Layer 9 of a small transformer language model trained on English Wikipedia (16 layers, counted from 0, width 64).
A neuron's activation on a vector x is SiLU(gate . x) times (in . x), where the dot is the dot product.

Input weights of the MLP neurons that the questions are about. A number n stands for (n - 500) times 0.00082.
n0 gate: 520,327,472,251,604,505,461,567,391,406,109,625,336,662,609,568,521,566,633,739,521,615,348,685,414,653,380,418,396,445,271,420,413,463,304,458,488,355,591,334,479,732,532,537,426,286,727,595,488,574,506,382,606,496,688,574,646,324,589,653,634,596,455,196
n6 gate: 648,501,472,419,478,249,607,442,385,562,540,742,338,737,337,478,538,416,468,615,550,570,808,278,471,258,633,611,346,362,486,544,293,325,712,658,480,514,311,506,300,427,681,678,648,343,465,564,331,310,555,178,540,472,394,369,463,639,466,655,393,461,613,513
n7 gate: 415,420,482,205,622,468,589,446,405,614,579,748,511,564,470,526,599,712,734,540,270,617,237,500,150,520,493,698,494,546,696,733,467,433,464,295,473,407,494,518,636,290,514,582,557,361,413,530,535,370,569,350,629,445,552,357,331,320,692,633,617,707,642,608
n10 gate: 345,353,482,500,276,674,545,317,438,937,591,452,573,559,560,436,383,387,493,529,451,458,503,475,345,300,610,416,795,420,245,456,536,569,328,419,424,387,285,720,393,779,624,600,483,569,390,225,512,532,372,590,525,269,789,375,451,393,624,707,523,328,586,531
n11 gate: 574,603,461,462,563,612,622,690,338,583,896,450,326,586,746,334,490,575,494,452,574,243,664,328,315,537,599,570,392,573,681,611,566,476,429,400,333,386,516,386,595,397,760,465,625,595,484,358,478,407,441,386,655,296,464,400,475,534,486,358,805,654,359,809
n20 gate: 645,419,216,556,253,636,444,447,299,538,598,560,370,483,265,503,550,527,494,541,546,638,468,338,533,536,489,603,596,559,700,631,757,591,383,371,482,562,592,213,331,649,541,485,670,515,465,372,409,701,774,300,334,677,556,359,564,560,534,372,509,430,641,568
n31 gate: 266,420,339,546,450,366,288,728,691,572,760,519,323,429,641,664,344,450,403,553,601,308,230,498,439,508,623,641,513,596,640,332,617,463,594,193,687,438,794,608,712,368,573,487,552,683,613,513,442,413,479,292,428,771,388,395,435,672,442,527,565,442,472,399
n35 gate: 535,390,654,734,488,508,372,590,262,600,613,467,550,392,616,742,543,403,534,731,555,715,501,510,749,454,581,357,503,527,357,467,547,543,559,753,362,744,309,545,436,622,385,685,367,481,335,541,580,363,712,521,387,514,417,499,374,409,445,106,392,527,410,601
n39 gate: 332,427,483,330,306,845,492,622,436,636,209,566,529,565,426,428,757,542,325,427,589,344,385,339,669,726,525,373,502,429,372,301,564,650,430,406,203,604,300,568,541,658,607,663,588,587,386,553,587,327,431,570,369,509,556,441,638,536,547,545,668,576,598,500
n40 gate: 360,353,532,570,541,563,512,299,674,237,440,274,515,615,576,446,741,636,569,502,370,339,477,637,402,525,605,538,332,506,332,770,442,402,517,503,536,399,478,504,751,776,588,528,440,276,532,393,419,383,390,688,530,417,522,740,687,306,573,291,419,632,426,554
n42 gate: 495,492,834,569,584,746,485,550,605,411,498,437,379,760,403,394,291,644,238,543,504,389,200,472,547,256,508,422,429,536,505,705,535,754,571,554,472,578,448,578,747,535,594,476,392,483,208,578,554,476,351,456,677,711,587,569,618,494,406,563,579,821,501,692
n52 gate: 707,453,582,484,564,539,340,497,362,466,615,517,504,807,396,664,569,568,364,635,436,642,406,470,436,634,654,752,497,326,539,475,463,295,408,552,287,574,302,237,457,738,346,422,475,385,743,371,759,658,326,665,462,417,291,733,525,632,686,521,671,769,516,632
n54 gate: 285,414,527,462,171,582,555,450,410,609,507,458,559,443,354,477,801,431,498,609,599,679,525,480,810,464,651,466,847,490,317,543,278,583,382,575,477,437,530,295,507,538,457,519,745,494,387,485,306,683,612,602,642,599,420,575,443,356,511,415,575,531,379,479
n92 gate: 287,646,382,667,583,641,409,525,414,386,719,412,592,689,322,491,516,607,386,216,402,370,267,247,740,245,470,310,525,691,548,707,660,546,346,635,666,511,506,729,530,617,542,699,610,638,600,659,687,417,510,487,412,637,626,449,482,375,525,556,336,661,516,571
n95 gate: 556,428,577,532,624,444,400,567,579,435,379,467,374,333,697,504,530,510,620,436,484,220,550,715,517,279,631,644,527,370,346,462,568,415,587,361,461,465,524,667,701,646,365,792,540,677,512,135,287,458,661,449,474,352,392,503,455,597,367,316,565,521,407,603
n103 gate: 430,450,534,718,510,392,436,291,384,484,321,542,525,673,304,410,484,635,918,416,488,382,627,679,625,673,342,600,745,786,533,553,561,379,116,357,560,452,274,492,458,607,241,342,620,299,258,488,463,664,600,581,411,446,510,554,419,495,361,432,385,576,487,224
n116 gate: 427,517,261,577,550,383,561,200,485,692,545,542,594,466,501,681,482,469,522,297,730,581,307,687,580,518,549,367,458,535,583,691,621,388,482,906,458,317,453,633,558,455,641,522,366,540,444,291,581,520,567,421,644,386,685,780,576,712,592,425,562,295,738,657
n121 gate: 438,329,480,410,510,84,530,667,377,656,654,274,609,348,425,406,291,570,575,566,286,348,484,359,522,584,467,655,649,516,343,734,616,713,600,332,248,334,437,553,741,628,412,576,654,468,500,432,626,589,465,618,525,332,499,503,491,782,572,842,345,516,519,537
n126 gate: 665,258,641,451,531,499,527,363,659,328,640,650,736,471,675,647,683,420,508,535,604,520,622,686,295,264,508,520,331,367,407,614,574,408,552,519,497,205,446,391,469,700,552,558,385,369,809,554,692,305,414,455,363,727,476,435,408,409,530,827,439,328,365,556
n130 gate: 541,450,574,783,311,173,497,540,546,651,494,279,457,532,640,718,197,555,637,501,606,373,448,693,522,540,555,541,293,609,542,526,519,562,382,588,537,461,337,495,604,541,412,432,698,510,445,768,487,467,456,479,391,451,100,287,392,339,622,596,621,544,508,464
n133 gate: 482,711,443,411,409,557,320,491,381,603,486,263,726,317,624,626,686,641,524,291,494,535,724,284,337,566,732,697,542,415,307,488,547,449,622,546,619,610,362,766,590,673,583,355,399,592,414,334,459,429,297,475,303,511,767,309,646,561,442,414,824,394,646,488
n134 gate: 574,575,376,489,463,603,442,682,426,262,701,480,374,537,484,681,301,479,423,355,583,334,474,573,539,357,410,303,495,646,490,673,425,593,582,304,791,724,614,630,744,440,659,400,240,680,440,348,630,372,397,436,524,271,510,449,487,605,282,234,576,400,276,453
n136 gate: 619,672,352,414,681,647,345,467,571,492,560,496,478,375,254,666,555,624,514,533,493,485,334,492,548,475,370,816,675,485,481,536,291,316,470,628,426,386,468,584,684,449,673,611,679,517,398,300,646,745,612,280,412,604,293,383,433,394,369,494,498,463,538,391
n142 gate: 413,460,545,767,163,472,325,633,434,191,389,431,590,732,512,526,645,328,487,524,470,559,317,555,585,474,535,672,471,406,323,282,548,592,329,648,538,590,443,728,492,476,387,634,569,625,597,533,370,552,393,312,513,384,441,371,655,641,559,459,309,568,532,665
n148 gate: 436,486,482,724,313,436,402,408,525,339,788,305,400,410,725,441,386,741,535,634,375,491,425,722,671,343,532,478,238,448,574,454,434,566,617,610,404,558,565,686,342,161,437,448,497,352,743,273,449,443,332,388,466,593,529,574,402,390,607,139,880,441,577,677
n162 gate: 466,239,356,566,417,605,691,465,516,279,596,473,544,325,463,664,495,565,325,609,655,494,528,344,566,701,261,727,500,670,484,608,27,535,520,342,600,476,776,657,471,488,689,365,345,539,493,358,782,494,644,573,370,668,368,651,420,354,454,358,540,368,500,271
n177 gate: 796,622,77,510,652,438,628,703,418,385,408,556,312,492,534,458,516,329,506,366,372,557,317,510,528,529,520,350,512,438,788,596,556,517,288,322,336,563,627,497,683,563,483,633,465,528,725,449,381,45,667,425,350,630,548,676,538,438,461,444,611,501,489,177
n186 gate: 585,333,331,473,205,800,480,436,165,858,184,485,684,338,392,708,762,491,503,234,694,616,631,517,640,522,479,427,593,303,356,492,276,615,404,658,671,365,400,561,406,413,586,696,423,493,522,567,577,623,545,377,711,673,489,557,395,319,657,624,528,567,479,676
n0 in: 556,249,533,365,511,446,537,480,626,402,386,416,479,354,506,571,693,666,630,519,364,377,453,499,204,417,546,565,416,324,559,538,313,467,577,387,473,393,356,549,510,824,134,645,334,585,305,402,508,460,428,505,444,541,471,718,609,316,495,524,782,686,600,576
n6 in: 462,428,433,395,308,494,825,757,616,486,621,550,460,713,837,417,520,329,582,516,662,514,590,578,481,291,574,591,503,687,385,617,579,364,443,421,681,447,366,576,300,545,425,633,651,706,551,732,567,220,578,298,608,441,291,234,464,477,476,496,632,455,472,418
n7 in: 707,488,323,536,466,595,488,362,600,516,390,503,559,576,479,400,476,518,759,495,361,460,316,440,108,674,591,513,155,513,586,414,326,166,304,513,401,326,613,641,485,643,512,480,176,385,400,441,379,591,555,501,428,731,608,470,748,612,269,243,717,667,543,433
n10 in: 342,511,785,601,634,420,244,524,554,655,546,731,194,503,510,460,723,516,487,504,337,607,351,393,744,533,439,405,494,344,472,686,673,425,489,549,412,546,572,606,558,472,363,456,690,397,710,609,572,685,487,454,473,612,496,292,326,529,520,387,568,486,279,435
n11 in: 523,784,566,305,426,365,339,505,347,312,866,574,266,472,581,282,354,414,238,171,542,163,775,442,390,460,627,550,465,653,626,515,734,630,431,416,425,630,678,409,515,384,574,371,526,478,488,691,460,678,591,529,541,353,374,583,560,634,586,679,632,407,519,381
n20 in: 537,479,379,646,575,356,585,408,283,686,635,446,528,676,556,402,499,445,249,743,559,590,686,361,582,430,557,641,446,535,512,559,514,426,643,521,633,432,407,839,458,195,739,337,556,512,686,715,168,332,571,625,444,419,498,720,329,568,622,533,565,241,698,418
n31 in: 493,444,696,366,426,407,888,472,355,560,657,452,378,445,663,574,514,519,418,421,533,353,617,612,812,506,466,131,408,564,672,500,552,617,584,348,371,440,189,292,345,316,566,688,319,524,449,615,609,440,460,673,660,649,426,620,301,308,353,361,503,428,469,495
n35 in: 615,577,438,557,523,557,452,669,428,168,422,253,417,454,563,610,493,409,540,523,477,527,722,623,436,651,478,663,411,396,516,646,651,745,501,485,404,438,324,369,444,462,472,688,366,565,384,519,467,459,675,827,631,505,591,489,346,288,466,421,524,353,426,811
n39 in: 571,468,408,462,459,591,346,187,371,565,332,278,574,618,501,713,256,394,578,408,559,356,741,271,422,197,314,553,707,600,540,505,500,587,374,477,492,252,685,596,570,270,746,660,491,742,379,405,584,516,478,472,778,511,534,418,524,480,491,710,329,538,591,471
n40 in: 676,440,243,521,542,751,427,543,735,426,611,556,441,322,438,440,645,478,469,235,586,427,629,740,512,511,512,772,496,373,509,420,559,525,462,369,452,409,578,289,478,800,586,747,626,429,622,430,298,618,424,446,535,472,750,681,685,407,432,563,288,695,475,493
n42 in: 419,377,433,239,500,582,564,723,551,653,358,601,413,739,584,258,381,573,477,681,385,350,679,758,581,559,418,469,417,387,537,542,333,513,508,610,761,482,459,414,441,460,413,508,407,280,470,582,639,387,609,455,286,573,406,643,532,395,585,634,676,214,608,470
n52 in: 243,673,533,781,547,525,480,593,503,440,379,492,242,486,270,492,365,491,350,488,613,563,474,462,422,410,313,466,234,627,551,690,600,580,501,585,581,469,751,481,535,230,593,543,549,342,481,788,237,562,495,409,540,614,402,553,606,532,571,371,544,438,454,424
n54 in: 290,453,654,600,506,611,513,434,333,690,548,609,454,259,521,484,514,466,636,599,449,564,486,619,578,432,706,869,586,639,205,458,402,513,562,469,528,456,590,652,547,586,487,548,486,679,408,437,292,388,518,795,845,222,412,438,417,447,365,506,491,661,571,517
n92 in: 421,472,419,452,410,300,525,387,540,478,367,666,488,599,564,619,600,244,411,550,323,294,373,702,322,387,410,512,157,806,524,527,404,423,588,400,531,768,440,495,398,527,364,622,739,439,849,333,182,511,513,394,478,610,276,662,362,464,640,427,555,585,595,461
n95 in: 569,471,581,471,494,537,649,589,553,220,333,322,633,466,389,475,438,457,848,467,451,616,673,162,421,542,618,716,608,384,539,619,498,386,493,194,474,489,515,645,631,313,467,328,592,426,477,414,595,538,550,629,487,333,547,387,579,389,560,358,535,496,414,398
n103 in: 597,610,730,534,537,487,635,382,345,480,442,511,385,572,484,594,398,228,573,600,381,608,589,445,476,551,623,569,319,509,290,433,309,673,601,438,287,305,491,495,353,613,627,240,414,460,516,495,492,714,394,754,747,805,723,477,497,574,535,270,642,578,467,547
n116 in: 404,725,438,494,437,331,476,601,509,357,570,500,470,731,488,500,423,475,514,497,674,792,361,484,723,382,589,346,667,383,562,528,823,499,366,324,370,466,502,590,237,643,300,655,573,595,533,408,407,650,657,610,427,372,417,553,643,650,422,500,521,553,507,310
n121 in: 698,697,804,395,346,535,397,533,591,542,476,719,304,530,682,457,451,337,517,556,588,589,367,383,512,424,383,350,413,310,436,195,614,401,348,534,591,382,513,432,719,495,397,540,463,465,600,586,503,387,607,428,362,630,481,538,145,405,484,397,583,710,454,339
n126 in: 389,233,659,618,309,377,637,663,491,201,513,161,529,276,527,464,429,271,421,345,486,641,554,687,675,490,663,460,392,568,423,422,517,558,215,553,650,688,606,549,367,590,711,299,597,432,502,642,584,455,493,451,469,415,399,748,453,366,469,628,607,517,600,217
n130 in: 669,403,548,375,452,344,495,508,469,716,511,664,598,479,673,724,218,318,853,490,752,233,451,572,682,673,481,357,556,592,587,429,329,398,485,554,610,561,452,554,504,374,631,487,568,611,512,830,471,498,641,615,597,462,473,436,190,547,488,601,278,470,469,440
n133 in: 554,525,574,653,790,269,472,642,534,505,454,628,304,522,674,572,459,296,435,441,604,538,372,602,290,334,332,652,691,276,208,520,509,579,685,594,695,604,683,474,319,388,552,573,502,341,703,537,423,372,484,568,610,552,455,481,547,710,282,490,505,303,586,278
n134 in: 408,741,325,565,389,470,468,439,697,416,732,505,556,503,613,735,587,561,369,519,490,235,412,302,424,348,413,409,491,546,653,541,785,647,851,793,528,506,420,541,605,604,529,406,567,622,521,525,412,438,530,474,413,619,383,593,662,542,298,565,420,357,424,296
n136 in: 544,671,386,366,669,558,529,755,486,482,376,366,488,534,613,474,552,324,401,554,747,469,537,690,535,450,576,257,530,487,599,638,484,438,365,507,663,863,305,446,501,343,405,536,297,382,570,605,333,470,499,845,602,632,418,694,566,691,562,479,698,368,326,579
n142 in: 399,590,577,386,533,477,806,481,508,483,535,675,568,737,345,668,547,592,533,574,456,482,312,503,488,428,500,518,361,507,612,482,525,481,425,489,406,353,694,474,666,335,254,525,465,189,610,390,552,659,346,463,475,593,580,656,336,403,413,460,676,590,190,429
n148 in: 446,526,543,392,512,560,399,480,720,578,365,640,592,583,604,507,769,521,409,444,641,341,505,490,340,545,384,346,380,432,764,398,430,171,365,839,382,486,750,404,448,798,661,497,396,229,391,541,231,150,335,420,497,616,352,689,672,471,416,698,484,435,597,510
n162 in: 483,518,378,551,367,370,741,764,650,707,478,399,544,491,674,645,499,655,491,441,687,222,446,548,602,480,546,370,691,396,367,470,327,558,406,687,601,459,615,295,562,533,336,385,249,648,474,513,348,192,335,371,562,291,407,559,521,535,554,340,739,606,253,489
n177 in: 524,485,740,270,181,402,385,352,485,525,663,631,391,598,726,578,459,249,442,468,411,587,811,513,522,481,644,290,380,375,576,388,351,414,449,477,537,530,388,327,694,366,534,486,590,535,635,644,507,844,527,540,583,586,556,227,352,393,308,774,345,521,616,536
n186 in: 460,457,353,189,621,422,546,730,474,157,462,604,491,465,320,308,828,557,363,694,747,558,617,311,612,733,711,424,655,639,458,471,386,331,451,576,774,665,504,514,295,389,415,418,408,239,498,466,653,589,769,673,380,550,191,650,618,450,442,354,538,479,748,492

Each question shows a token from some text and the vector x that enters the MLP there. A number n stands for (n - 500) times 0.017.

"h": 397,598,574,731,523,461,592,553,726,595,416,462,473,363,569,464,316,365,399,430,493,510,771,435,461,597,331,380,437,528,608,355,619,529,467,381,641,624,578,465,488,210,476,560,391,669,343,714,656,480,552,643,588,387,478,575,497,582,504,393,428,412,635,338
Which of these neurons fires most? n31

"v": 614,648,402,381,600,380,462,341,639,708,655,394,640,511,631,412,453,616,310,586,272,632,527,507,281,440,353,540,629,392,537,528,552,385,529,332,767,455,528,574,468,412,568,714,490,450,354,528,543,608,375,485,610,551,313,541,564,373,544,466,425,539,440,605
Which of these neurons fires most? n7

"er": 521,460,689,282,678,442,589,402,731,411,553,273,408,392,399,506,716,618,485,517,476,611,595,636,492,695,339,463,502,597,557,541,623,358,524,657,438,579,500,396,411,427,445,584,272,457,470,544,569,788,481,386,560,321,556,415,593,379,557,498,421,309,514,428
The most active neuron and its activation: n0, at about 1.3

"ol": 510,608,659,473,667,361,593,203,883,361,456,499,623,386,723,407,516,416,507,506,368,598,627,562,598,496,467,287,618,477,554,384,744,582,520,700,555,528,533,446,445,428,364,466,360,704,493,396,634,452,305,499,595,504,480,518,340,446,483,545,451,436,525,349
The most active neuron and its activation: n126, at about 4.4

"s": 422,628,681,670,314,541,704,386,621,434,560,551,576,427,478,434,449,461,260,670,503,551,548,600,458,621,507,343,532,625,537,613,383,481,561,404,653,405,709,460,347,589,303,468,389,544,619,428,425,654,394,451,604,342,353,520,655,450,559,331,542,373,568,576
The most active neuron and its activation: n162, at about 5.6

"ew": 541,690,619,480,276,506,576,511,879,557,472,476,547,390,540,504,427,239,524,496,274,468,537,699,467,687,471,404,530,400,700,499,594,310,602,437,412,464,697,370,351,552,313,342,498,577,569,496,516,601,469,555,672,467,444,332,390,529,611,562,580,462,442,556
Which of these neurons fires most? n130

"ian": 383,517,553,386,447,499,312,405,677,458,385,412,690,454,433,454,739,483,566,597,517,560,696,311,349,516,437,378,633,506,626,602,610,276,437,815,483,467,490,325,564,534,387,678,508,679,410,494,574,728,514,433,669,352,520,381,453,426,495,429,498,432,484,487
The most active neuron and its activation: n186, at about 2.3

"b": 419,707,656,471,639,565,572,605,587,636,527,341,582,468,566,183,449,596,402,521,513,459,484,424,579,505,190,421,653,505,528,158,566,453,479,429,629,705,425,481,519,599,568,559,555,711,418,481,496,545,603,524,539,282,342,562,323,736,403,514,451,434,428,480
The two highest activations, in order: n121, n11

"ers": 614,315,549,436,582,560,503,429,664,456,467,493,752,601,441,292,448,466,326,658,395,642,567,519,311,544,582,495,455,408,568,504,418,345,606,494,608,285,615,491,509,472,474,537,463,566,449,352,448,550,438,476,892,475,501,537,711,469,644,396,343,555,465,426
The three highest activations, in order: n40, n7, n0

"ic": 458,528,406,421,433,453,512,493,893,451,457,623,515,372,449,517,506,397,407,686,446,441,734,493,332,404,489,250,590,425,711,506,579,389,624,574,469,579,553,416,284,580,444,565,423,737,640,441,480,633,597,435,710,532,397,412,476,614,676,458,433,335,491,550
Which of these neurons fires most? n6

"ur": 461,560,726,461,495,266,620,528,750,416,457,356,288,544,392,701,497,489,484,553,333,594,659,585,377,655,413,497,598,339,627,376,444,609,739,661,426,496,554,628,606,626,214,580,387,554,377,482,452,571,420,493,529,452,544,545,434,528,533,518,394,474,478,391
The most active neuron and its activation: n121, at about 1.5

"ich": 480,629,426,457,552,491,491,502,703,585,371,497,327,575,615,269,540,475,446,569,535,365,477,529,505,540,350,501,625,764,607,670,543,452,554,532,607,574,769,621,436,460,240,712,395,343,604,534,640,420,650,540,433,503,480,441,446,301,496,267,482,391,410,420
Which of these neurons fires most? n92

"T": 400,686,598,566,645,580,463,590,533,672,453,450,658,480,489,346,333,548,469,512,417,513,688,637,408,497,325,419,553,625,520,306,425,383,561,489,426,499,705,483,485,429,310,464,644,520,427,812,596,323,452,524,447,467,613,502,572,484,273,424,412,560,461,517
The most active neuron and its activation: n0, at about 0.47

"ist": 436,555,500,634,415,475,721,450,513,446,464,471,585,378,495,636,553,590,542,533,389,548,484,461,275,464,394,428,524,632,621,284,623,363,413,557,459,396,484,339,470,758,537,567,512,397,756,510,540,494,378,404,674,433,602,454,184,640,727,434,461,451,555,774
The two highest activations, in order: n148, n142

"1": 444,495,432,387,396,405,551,436,669,331,241,377,594,524,408,487,568,473,274,611,522,695,297,582,478,440,531,648,490,672,590,591,427,485,450,567,578,381,619,509,433,591,326,718,387,437,577,613,547,586,345,555,863,433,611,573,337,596,589,419,485,366,512,579
The three highest activations, in order: n142, n0, n116

"-": 517,715,572,564,658,642,484,429,492,501,242,377,624,590,510,607,444,540,410,701,251,561,654,388,541,538,434,403,549,752,358,300,640,372,772,327,381,497,561,450,533,548,446,520,429,459,490,475,596,455,421,419,450,466,606,592,294,453,433,546,473,467,571,523
Which of these neurons fires most? n39

" his": 456,513,629,455,492,521,463,505,644,542,321,558,447,305,367,519,547,482,390,799,289,339,545,537,411,368,536,437,623,579,661,636,430,451,575,751,512,705,678,450,536,289,322,472,630,412,459,565,534,356,515,437,411,517,674,644,415,408,449,413,457,443,651,646
Which of these neurons fires most? n148

"ag": 521,516,570,584,415,497,674,676,679,420,537,420,663,514,489,320,299,412,479,386,539,629,638,314,648,634,299,571,728,536,699,304,529,484,543,353,545,327,553,377,490,594,465,486,469,547,527,608,450,383,368,432,445,362,547,707,432,456,395,492,527,361,638,510
The most active neuron and its activation: n162, at about 3.4

" p": 562,712,452,672,578,580,503,558,592,564,432,533,509,446,653,280,418,594,415,546,385,637,719,540,492,538,453,459,444,528,507,310,508,227,539,444,432,530,811,241,531,438,396,552,449,497,464,613,558,465,374,544,428,390,508,681,511,413,454,381,382,711,485,500
The three highest activations, in order: n40, n52, n148

" as": 512,477,711,509,484,693,496,512,537,513,370,364,420,536,663,501,523,511,318,653,325,429,599,613,466,477,488,282,437,700,532,423,596,367,459,521,390,657,636,429,421,449,293,585,612,502,477,545,579,584,504,422,573,331,545,797,442,412,402,456,476,444,351,773
The three highest activations, in order: n35, n148, n42

"\"": 464,636,429,523,394,472,323,444,551,647,314,541,509,509,659,350,518,499,259,566,391,489,404,757,665,557,510,388,332,813,588,421,613,498,716,408,492,454,635,304,557,392,504,396,459,432,624,585,558,649,389,495,501,640,550,488,671,431,597,388,576,308,429,430
Which of these neurons fires most? n31

"ct": 633,684,594,491,364,414,711,497,786,507,402,568,482,286,560,580,551,307,581,497,611,509,550,359,322,522,441,536,564,624,666,694,544,282,736,632,584,716,483,481,438,498,449,416,480,443,481,545,330,310,410,472,641,488,507,522,461,563,473,499,345,377,354,391
Which of these neurons fires most? n6

"5": 521,626,593,310,335,330,518,374,756,546,234,422,575,616,332,445,552,600,234,537,543,614,412,396,391,468,576,562,618,602,666,471,447,514,552,405,448,681,628,562,379,493,508,549,413,718,510,666,535,497,328,648,648,427,538,484,410,627,531,441,360,358,596,396
The two highest activations, in order: n39, n40

"c": 474,734,459,313,663,494,566,472,758,574,440,566,351,379,479,486,498,513,231,420,505,627,548,465,364,404,374,444,596,599,640,419,707,523,434,430,441,405,454,631,468,541,577,357,503,476,498,320,765,665,404,379,444,393,563,593,591,440,584,575,469,492,610,601
The two highest activations, in order: n116, n11

"\n\n": 521,509,561,536,541,565,535,654,499,550,295,648,597,415,783,460,553,625,277,436,352,537,625,504,450,354,337,289,459,850,559,532,423,430,530,671,552,412,587,412,713,427,220,337,443,397,466,683,476,645,480,484,540,456,560,569,531,384,550,501,472,417,488,363
Which of these neurons fires most? n42

" (": 618,760,611,638,580,472,489,747,577,626,290,457,566,441,594,501,633,685,265,520,323,626,515,356,467,693,457,460,611,598,422,461,427,600,536,490,382,402,610,516,460,444,356,388,357,491,562,643,528,454,362,450,493,567,585,624,228,303,554,486,438,335,456,501
Which of these neurons fires most? n162

" ": 650,827,602,561,564,601,463,518,684,487,422,268,593,533,459,443,467,450,361,467,406,589,657,569,568,445,425,520,429,805,396,484,427,373,459,443,453,630,481,459,550,500,273,393,470,555,344,617,628,549,375,496,474,373,657,632,490,337,356,525,453,608,471,379
Which of these neurons fires most? n103

"it": 640,630,456,325,483,349,548,378,549,414,620,501,383,396,622,315,540,474,483,388,502,688,539,518,477,642,562,493,591,710,479,497,484,390,636,604,480,589,574,218,556,553,407,518,423,703,352,555,423,680,368,466,709,413,455,552,753,410,579,449,357,574,238,549
The three highest activations, in order: n11, n40, n54

"n": 575,578,531,377,484,599,739,570,775,394,666,634,473,428,457,357,548,495,478,717,421,687,458,629,496,693,342,482,383,488,543,520,617,264,518,584,577,428,606,624,587,389,445,434,297,524,441,583,364,667,471,624,636,345,449,510,386,452,614,386,382,352,257,307
Which of these neurons fires most? n7

" b": 566,809,543,436,545,507,410,592,504,676,477,543,571,309,667,276,438,577,447,441,432,525,669,526,457,404,301,443,513,478,466,531,478,390,471,446,686,569,720,532,544,371,451,558,453,563,345,666,553,458,412,557,368,356,576,675,413,469,234,410,439,659,632,469
The most active neuron and its activation: n133, at about 2.3

"es": 487,642,635,576,528,629,636,392,719,678,455,477,450,472,439,424,679,418,314,680,505,579,613,660,523,572,316,288,581,503,492,625,372,414,563,479,582,427,769,376,415,402,368,532,367,550,530,394,457,657,456,400,638,428,427,592,622,297,512,343,499,443,390,447
Which of these neurons fires most? n162

" to": 461,609,561,384,691,560,543,359,187,724,268,508,348,493,427,352,627,482,626,636,582,523,584,563,382,504,546,243,642,616,520,537,503,411,465,525,598,472,602,501,452,392,115,649,462,501,546,602,457,529,595,541,565,413,698,614,554,453,415,497,573,357,415,421
The two highest activations, in order: n186, n0

" He": 556,344,428,481,682,507,351,464,523,584,331,621,522,357,467,325,471,571,351,592,307,482,506,744,527,525,456,460,465,625,683,403,541,449,496,723,555,592,711,582,609,473,257,397,651,471,523,623,539,335,491,584,472,389,529,616,543,332,376,308,467,509,674,602
Which of these neurons fires most? n148

" n": 472,758,463,656,408,391,565,558,475,557,317,498,627,475,557,453,624,540,393,402,553,387,506,554,571,458,666,277,394,577,567,394,413,397,598,367,578,536,677,384,366,449,531,755,687,570,430,641,499,382,459,432,812,447,438,681,441,437,420,310,324,581,577,478
The two highest activations, in order: n92, n6

" of": 381,596,409,526,484,492,624,322,411,785,235,488,399,447,585,504,599,382,303,672,434,538,510,400,375,691,595,338,575,564,506,451,567,486,511,525,557,541,525,442,540,330,261,612,451,633,556,741,577,557,557,342,503,556,694,659,605,531,368,413,569,391,402,611
Which of these neurons fires most? n186

"el": 367,601,589,519,545,600,860,299,702,572,321,317,352,487,510,408,538,390,500,611,673,537,327,515,473,727,447,500,514,504,591,305,523,579,522,691,387,537,618,560,631,539,449,524,290,597,388,529,533,518,394,355,627,624,602,629,301,329,506,441,430,471,532,470
Which of these neurons fires most? n162

" ex": 440,566,629,439,621,504,448,461,595,665,281,470,581,589,500,455,505,410,506,619,322,684,600,354,533,646,530,459,352,498,594,410,506,388,566,500,417,415,546,196,405,302,309,557,501,524,622,712,512,689,474,462,424,542,560,731,508,402,508,388,367,720,457,407
Which of these neurons fires most? n52

"is": 465,651,580,385,369,489,711,365,601,277,504,537,583,394,540,595,459,418,386,540,475,645,609,473,499,661,591,312,628,669,643,631,519,547,687,553,342,457,623,306,390,674,573,435,458,689,472,444,490,631,466,389,468,202,459,376,429,422,611,360,454,481,520,590
Which of these neurons fires most? n11

"us": 564,370,465,519,385,525,615,634,370,377,566,422,611,663,632,472,416,380,376,545,403,635,589,412,476,655,414,340,606,474,578,337,711,470,698,275,632,504,495,457,554,634,630,607,560,619,482,559,530,329,388,385,705,410,546,735,465,422,402,354,402,412,472,448
The three highest activations, in order: n134, n31, n35

" a": 556,676,653,418,484,658,456,394,587,657,329,535,356,525,543,393,600,641,444,653,325,462,691,540,374,511,398,576,386,547,436,543,584,586,518,411,556,620,695,484,637,352,318,664,571,669,318,534,492,406,348,368,393,375,677,551,380,355,384,466,357,531,566,499
The most active neuron and its activation: n42, at about 2.6